Layer 5 of a small transformer language model trained on English Wikipedia (8 layers, counted from 0, width 96).
A neuron's activation on a vector x is SiLU(gate . x) times (in . x), where the dot is the dot product.

Input weights of the MLP neurons that the questions are about. A number n stands for n times 0.016.
n15 gate: 29 -5 -32 12 -12 3 61 20 23 -9 33 24 -46 19 -25 -24 19 16 -3 -12 -24 -32 -7 -19 13 -29 9 -6 -36 5 -1 16 -7 4 -19 39 5 -25 -15 -25 -2 -4 1 13 1 8 1 -4 -15 -25 32 26 -21 44 -5 -11 -6 -7 -37 -6 8 11 -6 12 6 23 -37 8 8 -25 -6 -29 -14 -7 -21 -24 62 19 -32 12 6 9 23 29 21 36 -18 47 -22 -17 -8 26 22 42 10 -44
n25 gate: -15 6 15 49 -18 1 19 14 26 14 10 -6 4 15 -26 -1 31 -9 -5 39 -18 12 1 -27 -12 37 10 26 -6 30 25 -1 -24 23 -11 3 -32 -3 -40 1 -21 45 12 20 -11 -26 -25 5 -6 19 -2 -46 -4 40 21 -5 -1 -4 -9 19 21 28 3 15 -4 -17 -21 3 -49 -14 21 24 18 4 -23 -16 28 5 -48 -16 25 -24 12 36 5 17 41 -7 -36 19 -25 17 20 -7 40 -34
n64 gate: 40 -18 9 64 -14 35 58 -34 1 -1 -1 19 12 19 15 1 -32 -16 2 39 16 -24 -25 -32 23 9 38 22 -46 0 -41 -10 -19 -9 14 36 3 1 -29 15 -40 -4 -6 -18 15 8 8 -43 17 -42 -4 1 -10 -4 36 3 23 -13 4 -16 -35 -21 0 8 6 8 -30 -19 -12 -44 -30 2 -27 -3 -8 3 -8 -25 40 -6 -15 20 -21 -13 -10 5 -60 9 1 13 16 1 3 0 -17 40
n92 gate: 10 -9 -4 26 1 20 24 -8 -14 1 2 -21 4 -9 21 -75 0 2 11 2 -31 -18 8 18 -18 -14 -1 -15 -5 31 -11 9 -9 21 10 -6 1 -15 -1 -13 -10 2 -11 62 -25 -3 10 34 -24 35 23 -14 6 -6 2 -13 16 7 -31 19 -28 -14 -32 20 -12 -18 2 -7 31 14 -20 -35 32 -52 -19 -11 -7 20 -16 -6 26 -29 21 0 9 30 -42 11 8 -10 -16 -1 -13 -2 10 16
n98 gate: 0 -9 72 25 -4 15 6 4 30 -11 -26 -4 30 -25 34 11 -16 -1 -3 -6 14 -36 -25 24 -12 7 4 36 1 -14 -6 -52 -4 9 -2 5 41 -26 32 -15 -33 6 -7 31 3 -1 25 48 28 17 -3 -7 2 6 -8 1 -14 -23 -33 -4 32 29 -17 -59 31 -1 15 -7 -6 43 7 -6 -25 -60 -31 1 11 -26 9 -17 -17 37 4 6 -29 6 18 -19 21 30 -35 31 -14 -35 30 -20
n158 gate: 3 -1 16 -12 -11 -1 -13 -16 5 -27 2 3 8 -11 6 -17 16 29 5 6 -22 -9 -38 -31 8 -20 1 -29 5 -14 10 6 -6 -27 -54 -5 10 5 22 -8 -32 24 -33 -20 11 -7 -1 -82 44 12 15 20 -5 29 -28 -19 -51 3 9 32 10 46 -15 26 -31 -26 -1 23 31 18 5 -1 3 -5 10 -31 -24 -5 -19 -14 -10 -5 17 -4 -35 12 20 -18 -7 -37 -11 3 6 -25 -16 -42
n169 gate: 10 -15 -41 -4 -7 4 7 -10 -1 17 26 0 -10 -33 38 -22 7 -2 -1 6 3 1 2 1 12 3 -44 -36 19 4 -16 30 19 -11 3 15 -33 -28 6 -10 20 -16 -54 -10 -11 8 24 24 17 -37 -17 11 -14 -6 -29 -38 15 49 -13 -28 -14 -4 -5 26 -42 -55 -30 0 -13 17 32 -22 5 -12 22 17 -40 -33 3 16 3 29 -20 85 -3 6 13 10 4 8 -5 -21 20 -16 -5 4
n192 gate: -1 -30 -3 14 -19 0 -24 -11 -7 32 4 -3 0 12 6 22 -41 -36 -14 1 -6 -23 -17 -14 9 -13 -5 -7 -10 11 37 14 -6 -6 8 24 -17 14 13 -30 1 45 -29 46 18 -12 -22 -20 4 5 -55 12 62 -15 -13 33 -20 -38 22 -14 39 17 17 4 5 1 -8 -28 -11 10 17 -1 -12 39 35 1 -6 4 6 14 -8 -19 -4 12 -20 29 6 -13 30 -31 -6 -8 -3 -10 -23 -47
n199 gate: -21 7 0 -18 -17 -12 -8 6 17 22 -8 13 24 34 19 12 -14 -5 20 18 24 16 -5 -26 18 30 8 -39 -36 51 48 28 -7 29 19 -14 -30 -49 -22 -31 0 16 9 -35 -6 -35 -5 2 -2 -22 -24 20 2 -23 -25 0 -9 18 -11 -12 20 49 22 -11 -16 -3 -30 3 -10 -17 -16 -38 -1 -45 -18 9 -5 -8 15 38 -1 16 -48 -11 -5 3 14 -5 20 23 15 -6 -4 26 5 -41
n230 gate: 8 38 33 26 16 9 15 -11 -12 -30 9 12 51 -16 -26 23 1 8 -23 -1 -19 21 -12 -11 -9 -20 11 -10 -5 -12 19 -3 -2 7 4 -23 -15 10 22 13 -71 -1 23 35 -19 -11 -17 -4 -32 -32 -15 15 9 -7 22 18 -35 -11 -12 -32 8 -12 8 1 2 6 -41 5 12 -32 22 3 6 -15 39 -27 20 -3 18 17 -4 32 -3 10 -50 -5 12 -39 -13 -10 -3 -28 -28 -5 -48 15
n272 gate: 0 -20 23 -6 -9 -33 -5 6 -2 80 -18 -23 7 17 15 5 35 30 -13 -20 8 10 12 14 -29 -21 -40 -15 -12 20 -19 3 -22 34 8 -11 -18 -41 3 28 -10 -34 -19 -17 -17 7 7 10 1 -19 -20 11 31 2 10 -14 -9 -12 -8 -5 10 7 -22 -31 -26 9 24 -16 14 -14 -49 6 -17 8 -23 27 -30 16 14 -7 -36 3 31 16 -40 -4 -34 11 16 30 17 -28 52 3 3 -15
n274 gate: 9 -4 -7 -40 12 -19 50 -27 9 -15 -15 14 -16 11 19 -17 7 44 0 16 -14 -1 -43 -10 -7 -14 -3 11 29 19 1 -16 -11 10 2 -8 11 -18 8 22 14 13 -4 26 -38 -9 -4 24 54 31 27 -49 10 -17 -12 37 2 -22 -33 4 -26 -7 27 -37 20 23 4 -26 -34 23 -7 23 -44 -19 -21 -20 49 0 10 47 6 22 -4 -41 -8 -13 -25 -4 -23 45 -9 20 15 -44 38 -29
n277 gate: -20 13 30 -45 13 12 43 -10 25 47 13 37 34 8 22 -16 20 24 43 -36 -43 5 -10 -5 -9 -7 -10 -12 41 8 24 -14 -18 36 -13 -41 -10 -4 -24 -18 7 21 4 29 -20 -42 11 2 -8 16 -4 43 1 -23 8 -7 -6 -22 -9 25 19 19 45 27 25 -25 7 -41 -13 -33 11 -24 15 -34 8 17 -4 -32 -14 23 -17 -26 -16 17 20 28 -12 -11 25 4 23 24 18 -1 -50 -20
n282 gate: -24 -21 -55 11 22 4 33 25 1 15 -17 8 16 16 51 32 8 11 31 13 38 3 45 -14 -15 -32 -5 9 70 5 19 -18 -17 44 16 23 -24 3 19 -39 -9 -3 7 3 13 -4 1 -1 -38 -2 33 -3 34 -23 -1 -5 -6 -2 15 -36 -24 -34 -16 11 -11 -27 11 4 0 23 9 -20 -33 -1 -17 0 25 -24 12 -8 -40 -42 23 7 -27 -26 24 -13 -16 16 31 -9 -14 39 -43 28
n362 gate: -19 -3 -34 9 -23 8 31 19 23 -11 10 -17 -7 1 10 -14 35 30 -23 5 36 21 0 -27 1 -40 14 -27 1 64 -1 -33 13 2 -19 49 -30 -27 -22 3 25 2 -7 -13 1 24 -10 18 39 -1 39 -22 1 32 10 21 -7 -1 9 27 18 26 -18 -15 -35 24 -19 25 5 25 13 -33 -25 -21 11 -21 16 15 1 -26 39 -26 16 -5 8 7 -5 21 2 -28 25 29 -36 -9 -15 14
n15 in: 30 14 -32 -4 -11 -22 -51 -8 -20 3 30 12 -5 -8 -3 -37 3 -7 18 -26 -33 48 -27 17 -11 10 -29 6 26 25 -17 34 20 2 18 7 15 5 -15 4 23 -42 -44 -7 -1 4 -33 -11 -11 22 -26 7 18 -17 16 -18 32 12 -16 9 35 26 4 -5 -37 32 -18 27 -40 26 -22 19 25 35 -30 -2 -20 25 -37 32 -12 16 -34 -14 -22 12 -8 -31 36 43 5 -56 19 30 29 -20
n25 in: -8 15 -9 -3 44 5 -29 -49 -50 14 -27 -6 -25 15 19 -3 36 3 18 15 -31 23 35 -12 -1 38 -16 -16 48 -1 36 34 3 -27 -8 17 31 11 -1 -10 -29 42 15 -1 -25 30 -1 15 -12 -16 -4 -11 -6 63 26 15 -18 8 5 26 -30 -8 17 -4 13 -27 -6 -10 2 7 19 -16 52 -7 -1 5 -21 -5 -10 -5 -12 4 21 -9 23 -21 -30 -12 20 -11 -32 40 36 26 1 47
n64 in: -7 50 -19 18 49 27 -10 63 22 29 33 -5 -33 -19 7 43 8 -20 21 3 34 10 -4 14 34 -60 37 -13 -5 5 -8 13 -30 10 -31 16 -21 -13 15 17 42 -44 28 17 -10 -21 25 36 -13 -1 32 -20 -7 -55 12 -33 -2 0 -15 -3 11 -19 14 -37 11 4 -8 19 40 -49 42 -12 7 4 12 12 7 -45 23 -42 -9 13 -7 -9 -6 -13 4 -28 10 -13 1 2 -16 -24 -24 29
n92 in: 16 21 60 1 -7 -8 14 -22 -9 1 11 14 7 -10 -1 -28 -9 -1 -17 14 29 24 19 -29 1 18 6 -27 -22 20 -13 0 24 -14 9 23 4 15 -7 -9 -32 19 -16 -20 8 16 35 -29 35 5 -7 19 -40 47 -42 -26 -41 12 -16 -24 -12 20 5 -46 -55 17 8 -26 -53 -12 8 33 -5 22 19 -21 15 5 11 -24 1 24 36 31 -7 -10 7 19 17 -15 13 14 20 -1 -30 7
n98 in: 12 7 36 34 -17 -22 16 6 -7 35 11 -21 30 -16 -1 -7 -11 21 -39 -26 -6 -14 21 4 41 22 6 -5 19 -23 10 -9 -63 -6 -8 58 -8 23 9 -15 -20 -16 18 36 3 -35 36 44 16 -2 -1 34 10 -23 -5 -2 -19 31 6 -15 -20 21 14 14 -13 -47 34 -15 4 -3 -24 4 -38 -18 -18 18 27 -45 -42 2 -21 -10 -47 10 -18 23 39 -18 16 -14 -38 -9 5 6 19 42
n158 in: -21 25 10 20 -27 5 -10 -1 -15 1 33 -17 11 -31 41 19 29 17 1 -37 -9 4 19 3 10 17 -26 3 1 8 -47 -68 -17 1 -5 26 2 -29 14 1 41 -10 27 26 22 11 -38 -5 5 30 -1 22 -5 -13 5 21 21 8 -3 -16 16 -25 -21 11 19 21 20 -39 -42 -29 6 -29 34 5 11 10 18 32 14 3 2 -1 -6 16 -1 14 -20 59 11 14 28 32 -5 18 -13 -29
n169 in: 2 -46 14 0 37 5 17 32 40 -27 44 23 -22 -7 8 41 16 -4 -6 1 -23 -3 -23 12 -16 9 -43 -11 11 -12 -21 9 -2 6 -11 18 -28 6 -24 -18 29 6 -6 -21 24 35 -11 14 -33 38 -2 33 10 -15 19 -51 -6 8 13 15 10 15 62 -21 -41 -31 -27 -31 -45 0 17 6 -3 -34 -5 -10 -14 -27 -26 32 -25 -40 -5 23 40 7 3 -32 2 -25 -18 -4 4 -18 15 -28
n192 in: 1 -1 14 12 -43 -14 -10 3 4 25 -26 -30 -24 -33 -3 0 -30 -34 25 -6 1 4 -8 -16 26 32 13 -20 1 -26 18 -1 41 -11 15 5 -1 34 25 -20 10 11 -11 25 -4 13 -22 11 15 41 48 37 40 -15 -35 -5 -1 22 44 -1 36 11 -31 14 34 -17 -10 -16 -7 16 -30 8 -36 53 65 -14 9 -1 19 21 -8 31 -14 -12 -11 25 -24 24 -22 -4 -41 39 9 19 27 -7
n199 in: -36 -34 9 -40 -17 30 -16 34 -11 -19 11 11 1 46 -30 -11 -3 -30 9 15 18 11 -7 27 -8 -24 -18 -63 11 52 34 23 41 28 -16 -8 -20 -35 42 41 15 36 13 -10 -35 49 2 6 20 -2 -2 -11 -33 15 2 55 -28 4 4 41 28 29 38 -37 -22 -30 -12 -41 2 -12 18 -16 -11 -16 -7 8 -43 7 0 -1 7 28 -10 -7 -37 -55 5 5 -20 9 -8 -29 -20 -19 13 -11
n230 in: 22 27 22 3 65 1 -39 -62 -14 -29 34 -18 54 -33 -21 10 -16 -35 -31 -6 -6 22 -21 -7 13 -57 25 -5 18 3 -4 -24 -16 -9 3 14 -5 -17 36 -14 -33 -12 23 7 -19 16 -17 -10 17 -11 0 -23 -36 -29 -29 20 -17 6 -14 -11 -14 -32 -49 17 20 2 -10 2 -27 -31 -13 3 -40 -32 30 -17 7 -21 -5 13 -27 20 -1 7 -34 -1 0 12 -1 8 19 4 -3 3 8 -4
n272 in: -26 5 0 30 4 40 -56 21 48 -24 18 6 -48 -44 21 2 -1 -17 47 -4 -15 -6 -10 -12 10 7 -6 -19 5 -7 27 -14 8 -19 -3 8 -11 17 36 16 -13 30 3 -4 33 -13 8 31 -7 7 24 2 -27 30 -3 12 -16 -24 -33 8 25 38 -13 5 38 -11 -35 34 14 9 19 -13 27 -7 -24 -13 1 -1 11 -19 -16 24 8 -17 -34 13 -7 3 -11 25 40 -2 -26 -11 -7 53
n274 in: 4 -34 -8 -11 -3 -22 50 44 13 -52 36 -8 -12 6 -18 -32 -29 21 -5 -15 -24 8 8 -25 -48 20 -18 4 18 -10 29 -22 -17 -61 -28 -32 -38 -2 -62 16 -4 34 18 -27 -15 -3 7 53 1 14 -58 -17 18 -17 12 8 -8 -32 26 6 31 36 12 -11 18 -21 20 -95 -59 10 -10 -15 -14 31 -17 -50 -8 -15 5 40 10 7 -22 -25 -7 -15 -2 42 14 14 14 4 21 8 -41 -44
n277 in: -14 15 -13 -37 -11 6 38 43 -28 10 0 7 -11 -7 38 -15 -6 18 35 21 16 -13 29 -28 0 -26 20 -2 -14 -31 -30 -15 -9 -6 23 14 -10 40 21 -23 23 22 -15 25 2 -5 -3 -16 -31 10 14 -46 -1 30 -28 6 -13 34 -5 5 10 11 -19 3 57 -74 3 19 -20 -14 -19 -42 -42 -24 -13 6 1 -4 -10 -37 -45 15 29 39 13 -49 -26 -30 -3 -16 8 20 -3 4 -70 20
n282 in: -30 20 14 -28 -16 12 -11 31 36 -11 30 -9 22 -17 13 -25 -16 15 17 44 -11 26 -1 10 2 -21 -25 -1 -27 13 -54 -10 28 3 -30 20 30 -32 -6 43 12 -11 8 -31 -19 24 -20 -21 -1 -19 -41 19 -9 -2 -45 2 -36 18 -18 -27 28 -13 -12 4 13 -36 17 3 6 5 -65 -33 -12 6 -19 -3 1 -5 0 49 -11 15 -20 6 17 8 -12 40 48 -6 -4 -7 22 50 27 5
n362 in: 31 -4 7 -12 24 -15 -24 -25 -37 -1 -34 48 27 63 31 -3 -19 -11 6 11 -3 -50 8 -9 -10 11 -31 -15 -24 -15 30 -14 13 -19 -10 -36 -22 25 6 1 40 -10 -8 20 10 6 0 28 17 3 26 -17 12 7 2 -26 -2 -12 -26 0 -6 -11 -18 4 -28 -14 -3 -7 14 -72 24 12 -22 0 -30 -20 35 1 -26 -11 -25 20 35 -36 12 33 -15 -10 -5 -6 32 -41 2 6 20 -35

Each question shows a token from some text and the vector x that enters the MLP there. A number n stands for n times 0.043.

",": 1 23 15 29 -20 -20 -5 -1 9 -13 25 19 -21 -8 11 -2 -35 -15 28 11 -3 17 -3 63 24 -37 6 -27 11 23 -19 0 -7 -1 12 -9 15 15 21 -4 0 -20 -2 -22 15 -40 -20 8 -5 17 -6 13 24 1 25 -26 2 1 5 -7 -18 -2 -19 33 -27 -14 -8 1 4 -46 23 -8 -36 -9 -15 7 27 16 -5 -28 6 3 10 -17 30 -8 2 23 2 -4 18 20 16 28 26 -1
The three highest activations, in order: n15, n64, n282

"st": -15 47 1 26 -14 -9 29 3 6 -19 4 3 2 15 15 15 -35 -22 23 40 6 -21 15 32 -23 -44 27 4 22 9 -21 21 18 -21 -16 18 -25 -32 13 -18 -14 -20 -9 -8 20 -12 -3 -12 -14 1 -9 20 -12 -17 -11 1 11 1 6 -7 37 15 -21 4 17 48 -11 8 51 -6 16 19 10 -17 -30 0 7 14 25 -1 17 -14 -18 -1 34 6 -24 9 9 -9 38 -2 8 19 -5 31
The most active neuron and its activation: n64, at about 32

"a": 13 4 42 -16 -2 -14 -2 28 -4 -14 -23 10 -16 7 -21 1 -12 -4 19 -2 -20 -5 -3 47 3 -5 5 1 -16 37 -8 -6 5 0 2 -11 -9 -11 -2 10 -28 -21 5 -6 8 -25 -6 41 -9 -4 -16 56 -31 9 -16 24 7 10 39 -25 -23 -6 -3 -5 0 -7 5 -15 -12 -7 2 43 -20 15 2 -3 6 39 -11 -22 5 11 24 -27 -12 41 -48 -15 32 1 -13 26 -51 20 4 1
The three highest activations, in order: n92, n98, n277

"ad": 13 2 15 41 2 -17 2 -41 -32 26 14 -9 -5 -34 8 -18 15 -13 19 23 -18 -25 -24 13 -23 -12 2 45 33 34 -21 -15 69 -1 -26 11 -31 -1 16 -18 5 -2 31 -16 1 2 20 -2 19 -26 -2 -7 -12 -23 16 5 21 -10 -2 1 -26 8 -17 7 9 9 -4 55 30 -14 17 11 8 -6 -29 1 7 25 -3 -23 -17 -4 13 3 -5 15 -4 -15 -6 -9 21 -2 -25 7 -10 28
The most active neuron and its activation: n64, at about 10

" a": -43 0 9 -24 -9 -14 -15 -16 6 -28 17 9 -20 13 -23 2 0 -8 9 27 33 -9 -20 47 1 22 -33 43 -9 -24 -12 -38 0 0 25 24 13 3 0 -8 9 -12 35 0 36 5 15 -30 3 13 -4 38 -24 -13 12 11 10 -1 22 -5 3 13 27 -5 7 -6 18 36 -2 -15 3 7 -20 30 -30 5 -20 12 8 1 17 -15 -23 0 -1 12 16 -40 21 28 38 -18 4 36 13 -21
Which of these neurons fires most? n25

".": 8 2 31 20 -18 -38 -32 -19 40 12 52 19 -23 -4 -6 -21 -14 -5 6 6 11 -7 17 56 -50 0 -13 -15 -13 36 5 35 -27 9 9 -1 16 -9 26 -13 4 9 20 1 36 -48 -10 10 7 17 11 27 -4 15 9 -13 -11 7 15 1 -10 14 -19 13 -13 4 -9 12 -2 -16 43 11 1 10 7 -1 30 20 1 -48 -4 9 10 -28 -11 -17 14 7 -8 -6 -10 10 -9 -29 17 6
The two highest activations, in order: n92, n98

"ies": -35 36 20 32 -13 -22 -16 -4 5 -21 30 1 -41 7 -4 -1 12 30 19 -21 -20 29 34 41 -14 -18 -13 3 -6 28 -47 8 12 1 4 -12 14 -14 4 -6 3 -18 11 -18 -9 -26 -28 6 2 22 -36 -1 -17 22 6 -6 -3 20 7 29 -8 -1 9 4 -50 -24 9 2 3 24 12 1 -10 -34 19 -9 60 11 12 -17 30 -15 26 4 22 1 -5 3 15 7 13 20 -2 13 12 25
The most active neuron and its activation: n92, at about 15

"ary": -19 11 3 4 -7 -29 -4 -1 34 2 -1 7 -13 -15 -6 2 6 -2 27 -4 -8 19 8 46 -35 -37 -1 -6 16 14 -35 42 -32 -6 7 32 1 -2 16 7 -4 -15 -7 -29 -16 -44 -9 -9 -10 6 -38 -22 -30 -7 11 15 -1 32 -17 44 -2 1 -4 16 -23 -14 -2 37 9 -10 21 21 -9 10 -30 -17 8 -21 -3 -12 3 -29 -9 -12 15 -1 10 -23 14 -3 60 0 -11 18 17 8
Which of these neurons fires most? n282

"e": -9 14 22 -24 27 -14 -24 -32 -50 -7 -4 -6 -17 -5 4 1 -49 -14 0 -31 -13 -16 -4 -3 -36 -2 0 2 -13 41 -6 -17 20 -16 -11 -10 -50 23 19 -9 -3 -14 7 -20 16 44 -3 13 -16 12 -14 -2 -21 -4 5 -25 -17 48 -28 -35 -14 11 26 23 41 -11 -23 23 16 1 -10 5 -3 -20 -5 38 -30 -27 -16 -4 3 -26 -7 7 -20 30 2 4 19 -28 -20 -5 8 9 -25 18
The three highest activations, in order: n169, n230, n277

" O": 5 21 23 -35 -3 -10 29 -1 16 -6 12 13 3 28 -5 -17 19 -35 -6 3 4 28 9 64 -19 16 10 11 12 8 6 -19 -17 -9 27 14 20 -22 1 17 0 -17 12 14 5 -25 38 -1 -6 12 12 3 -22 4 -17 2 11 -8 2 -17 -14 40 8 4 -16 0 -20 -11 -13 -5 5 30 -33 13 0 3 1 15 31 -16 -1 -14 -27 -47 -7 -13 -5 -18 -24 18 48 15 -19 12 -9 -25
Which of these neurons fires most? n274

" M": -13 -1 1 29 -11 -2 5 -14 8 -15 33 -16 4 32 -4 13 -26 -56 -3 -1 0 5 2 49 -20 16 -23 3 10 24 18 -5 -31 -36 25 17 18 18 7 23 -9 -8 13 14 23 -43 42 17 -20 -23 5 35 3 -13 -16 9 -5 -10 46 -7 7 15 -7 -8 -35 -24 -23 1 2 13 -12 16 -5 7 8 0 24 19 -20 -20 4 -23 -12 -34 -14 1 -9 -21 -34 21 5 14 -6 2 17 10
Which of these neurons fires most? n192

"t": -2 -2 -5 -29 4 20 2 -37 14 26 -19 4 -9 -5 -35 41 -5 1 12 17 -26 -7 18 11 -20 12 -5 -3 59 16 -19 -20 24 10 -5 -21 -2 24 -14 18 11 1 18 -12 13 16 35 8 -8 11 -8 -11 3 -23 -2 -40 -14 -5 -11 -3 36 21 52 -5 27 24 3 6 3 1 38 23 -19 23 -25 -5 32 -11 21 -23 6 14 19 -10 44 -17 19 -3 18 3 19 9 -5 42 -4 -20
The most active neuron and its activation: n274, at about 6.3

" and": -4 16 18 19 -21 -12 -26 -25 0 -25 33 29 -29 30 -1 6 -16 -12 18 18 -9 5 -16 59 -5 -52 -16 4 7 16 10 11 12 -15 16 13 20 14 16 -3 -10 -1 11 -26 5 -20 -17 -13 -22 -1 -6 8 17 -21 32 -13 21 -14 21 10 4 5 -19 19 -18 17 0 1 26 -35 21 -8 -22 13 -8 36 23 18 4 -33 13 -1 -14 -17 22 -4 7 10 19 5 39 4 8 35 25 5
Which of these neurons fires most? n15

"ub": 4 23 37 -15 -10 -67 13 -14 -1 -3 -19 -41 3 -22 -4 1 -12 -11 -1 -2 14 8 7 8 18 -5 -30 5 -2 55 -3 10 8 15 20 -34 -14 10 3 25 26 29 -7 14 48 -6 19 -4 -13 -6 -17 -13 -8 -4 -9 -8 -12 4 -9 4 -12 9 -6 -18 12 1 -44 30 14 3 16 -3 -14 3 -25 26 26 55 20 6 17 -21 -25 -42 9 -51 -13 -13 -16 -32 9 4 -11 24 26 -14
Which of these neurons fires most? n199

"19": -16 -12 11 -41 -19 -6 -3 10 15 2 32 26 16 -29 -35 -17 -41 -11 -5 6 -10 16 47 25 2 11 10 -9 -3 -19 11 7 -21 -11 25 19 -8 -10 -11 2 19 24 11 -21 16 -12 0 -20 0 35 -18 -25 0 12 4 -11 24 -11 38 -1 14 23 23 41 6 -15 35 11 4 -6 21 11 -7 5 -3 35 8 9 -14 -52 26 -12 26 -30 32 -12 -39 -36 23 5 5 9 34 12 -15 -9
Which of these neurons fires most? n277

" ": -17 35 1 10 21 -34 -9 -19 11 -30 43 6 -29 5 21 2 -81 4 34 -3 11 -1 -2 42 -5 16 14 17 17 49 12 8 -13 2 11 11 8 -20 -4 24 -9 -51 35 8 -6 15 0 0 -9 4 1 21 -3 -5 -20 5 2 18 49 5 6 -11 2 19 -24 8 -1 12 19 12 25 -33 -25 -6 -12 23 5 13 1 -41 4 0 51 -4 -5 2 -13 -24 13 -7 -1 11 -4 9 17 -8
Which of these neurons fires most? n282

"w": -31 3 32 8 -15 -21 -23 3 -35 0 28 -9 14 17 14 19 -54 18 -1 -57 -35 7 -21 12 -31 -26 16 7 16 -3 -15 5 8 -19 -20 -16 18 41 19 2 4 0 31 -8 38 -9 26 8 -9 -14 -33 0 -2 44 -10 -10 -16 19 -9 29 19 2 9 -8 -2 -30 1 18 11 -9 6 3 -36 35 29 -3 -3 45 16 -29 13 -23 7 -7 12 0 16 0 17 -15 13 2 12 -10 -20 -4
The two highest activations, in order: n158, n277

" (": -6 27 9 10 10 -18 23 -15 25 -19 36 -17 -5 -4 15 -13 -17 -9 34 0 -7 -11 23 64 -20 -8 -14 -8 13 27 16 5 -4 -21 4 3 14 15 2 -13 23 -15 6 18 21 37 0 -8 5 21 -7 23 -7 0 -5 13 1 -8 25 -1 -22 19 -4 45 -6 10 17 12 -2 -24 -9 -30 -31 8 -42 8 7 4 19 -45 45 6 10 -21 5 11 -24 -33 -6 -11 14 18 15 8 -3 -18
The three highest activations, in order: n362, n277, n15

"b": -14 7 -3 10 3 -66 -18 -2 7 1 -8 -30 -30 -33 5 -8 -30 1 -2 10 -15 12 26 58 -44 -32 16 29 -4 -13 -9 25 6 -3 -5 -33 26 3 4 2 0 -1 -16 20 8 -10 -1 -4 -9 -15 15 30 -31 15 -12 6 2 48 6 -1 1 15 -11 -9 -2 4 -35 14 -8 -33 13 20 1 32 8 27 -5 30 10 -21 12 -19 11 0 -11 -16 -19 24 5 -2 12 14 28 0 -25 -18
Which of these neurons fires most? n15

" re": -17 17 54 -21 -13 -41 -2 -9 9 -39 5 -8 26 -6 -14 -4 -48 -31 -7 12 12 -19 -9 10 17 17 -26 35 2 0 0 4 -9 -11 44 11 -27 1 5 -12 26 -36 26 42 24 20 41 -13 10 9 -30 2 10 -21 -4 -12 20 13 21 27 4 19 -1 21 -38 -29 3 30 6 -5 24 -6 -8 5 -28 0 10 1 5 -3 36 20 28 8 4 -13 14 13 2 -2 13 16 -4 34 13 -12
Which of these neurons fires most? n98

"u": 4 1 -5 -30 -25 -27 16 14 15 -18 -30 18 -14 0 0 -33 1 -40 -7 7 -22 10 -34 27 12 -8 -16 -1 12 -27 2 -15 18 -23 6 -5 -1 -14 7 15 21 -34 22 -21 11 -26 39 7 16 25 -36 -1 -16 -14 -10 40 -24 17 30 11 -16 0 28 27 -19 -39 -10 35 2 8 7 -12 -8 -5 -3 27 -17 -14 -12 -2 8 -14 6 -1 6 2 -16 -4 40 11 25 4 -52 23 -2 -37
The most active neuron and its activation: n199, at about 9.6

"200": 11 2 12 -29 33 10 -20 -8 -3 -5 35 -2 45 -8 -24 -17 -56 -6 7 -9 -31 21 52 50 -2 19 -27 -5 -6 7 14 7 -18 -11 34 3 -1 20 -3 20 9 9 11 -51 12 -24 -15 -26 5 18 3 -12 34 6 14 0 15 12 17 -7 17 14 13 13 -7 -9 20 -11 11 6 -2 10 -8 11 12 31 -5 18 -25 -26 28 -19 26 -5 44 1 -19 -21 12 -7 -8 -6 12 -14 -6 -6
Which of these neurons fires most? n272

"–": 2 6 -5 17 0 -35 19 -36 30 -20 37 23 -21 26 -5 -4 -46 -24 4 6 7 -10 17 29 -8 22 -7 -24 15 28 -7 23 -2 -20 17 6 -8 -4 15 24 -8 -21 4 -3 9 -38 22 0 -9 -23 1 18 -16 1 -12 -37 13 0 41 -4 -32 33 -47 23 -28 -11 0 -16 13 -27 30 -14 -10 11 -17 -9 -19 5 2 -35 40 8 -21 -15 -8 -9 -25 -29 -17 -10 24 38 9 1 5 -19
Which of these neurons fires most? n64

".\n\n": -8 -11 -17 23 -9 -21 32 -44 49 13 39 -25 2 3 -5 7 20 5 25 -14 -1 -5 6 53 -9 6 30 -24 8 24 -23 0 19 -14 -3 9 8 16 41 -3 -25 -5 -14 5 0 -7 -17 -2 0 30 -37 21 7 -22 5 21 24 -14 -44 5 4 15 7 40 -9 14 6 -13 -7 18 0 -4 -21 21 2 52 5 1 -20 -16 9 38 -6 -13 -18 -13 -5 -1 -9 -17 24 22 2 18 -9 -10
Which of these neurons fires most? n192

"c": 18 -12 1 7 -10 -35 14 -38 -12 -15 -16 -24 -13 -36 19 -15 -20 -9 -15 8 20 10 46 17 -5 -10 -46 7 -9 12 -33 -12 5 24 14 -39 -17 1 14 6 19 13 24 -3 -12 -10 26 -13 -28 29 -4 12 -31 -6 31 -11 -2 -9 -7 7 22 -33 4 -1 15 -15 -20 16 39 -1 -16 14 -25 37 -9 10 2 24 21 7 20 -22 58 1 1 15 -6 -18 -27 -36 22 -24 10 -24 -16 3
Which of these neurons fires most? n92

"es": -19 -3 3 16 6 14 5 -28 -16 -27 8 -36 -36 22 -14 -15 -15 30 27 -12 -26 -3 17 26 -43 -7 -31 8 19 44 -35 -1 21 -9 -27 -17 30 29 -18 -29 9 0 5 -26 16 -30 -4 -18 -11 11 -52 44 -27 13 -14 16 -7 6 -15 15 -15 14 25 3 -16 -19 -10 31 -23 -8 2 33 27 6 -5 22 18 -8 -3 -15 -5 -26 24 -26 -8 2 17 -32 11 13 -2 5 -9 -12 -25 3
The three highest activations, in order: n25, n192, n230

"n": -28 27 -10 22 -16 -4 11 -15 -28 -11 8 -35 -21 -10 -1 7 -25 -9 -15 -27 -34 1 9 2 10 -14 -43 -9 1 -12 -23 -17 -3 -33 5 -9 -35 -2 4 -26 16 8 -34 -30 -2 15 23 14 37 35 -17 -6 1 -38 31 11 1 8 -1 13 -18 -1 22 35 -23 -2 1 30 9 -23 56 5 -45 -36 24 43 -3 -1 -10 3 -9 -20 11 -46 17 -7 -27 -12 7 -4 -3 1 -4 -1 -29 -13
The two highest activations, in order: n169, n362

" A": -8 -22 11 -11 2 -22 15 2 -8 2 -11 3 -13 7 -15 15 43 -24 6 15 6 -17 -8 51 5 28 -25 7 21 -29 3 -17 -12 -48 31 38 -1 -6 2 18 4 2 23 5 39 -24 6 -13 -11 38 -22 1 -12 0 0 -12 -8 -20 17 -5 -2 5 39 2 -32 -22 -7 18 -5 -25 3 3 -36 10 -37 27 -1 17 -1 -3 11 2 -34 -13 7 0 21 -42 18 25 27 -1 -15 14 10 -40
Which of these neurons fires most? n98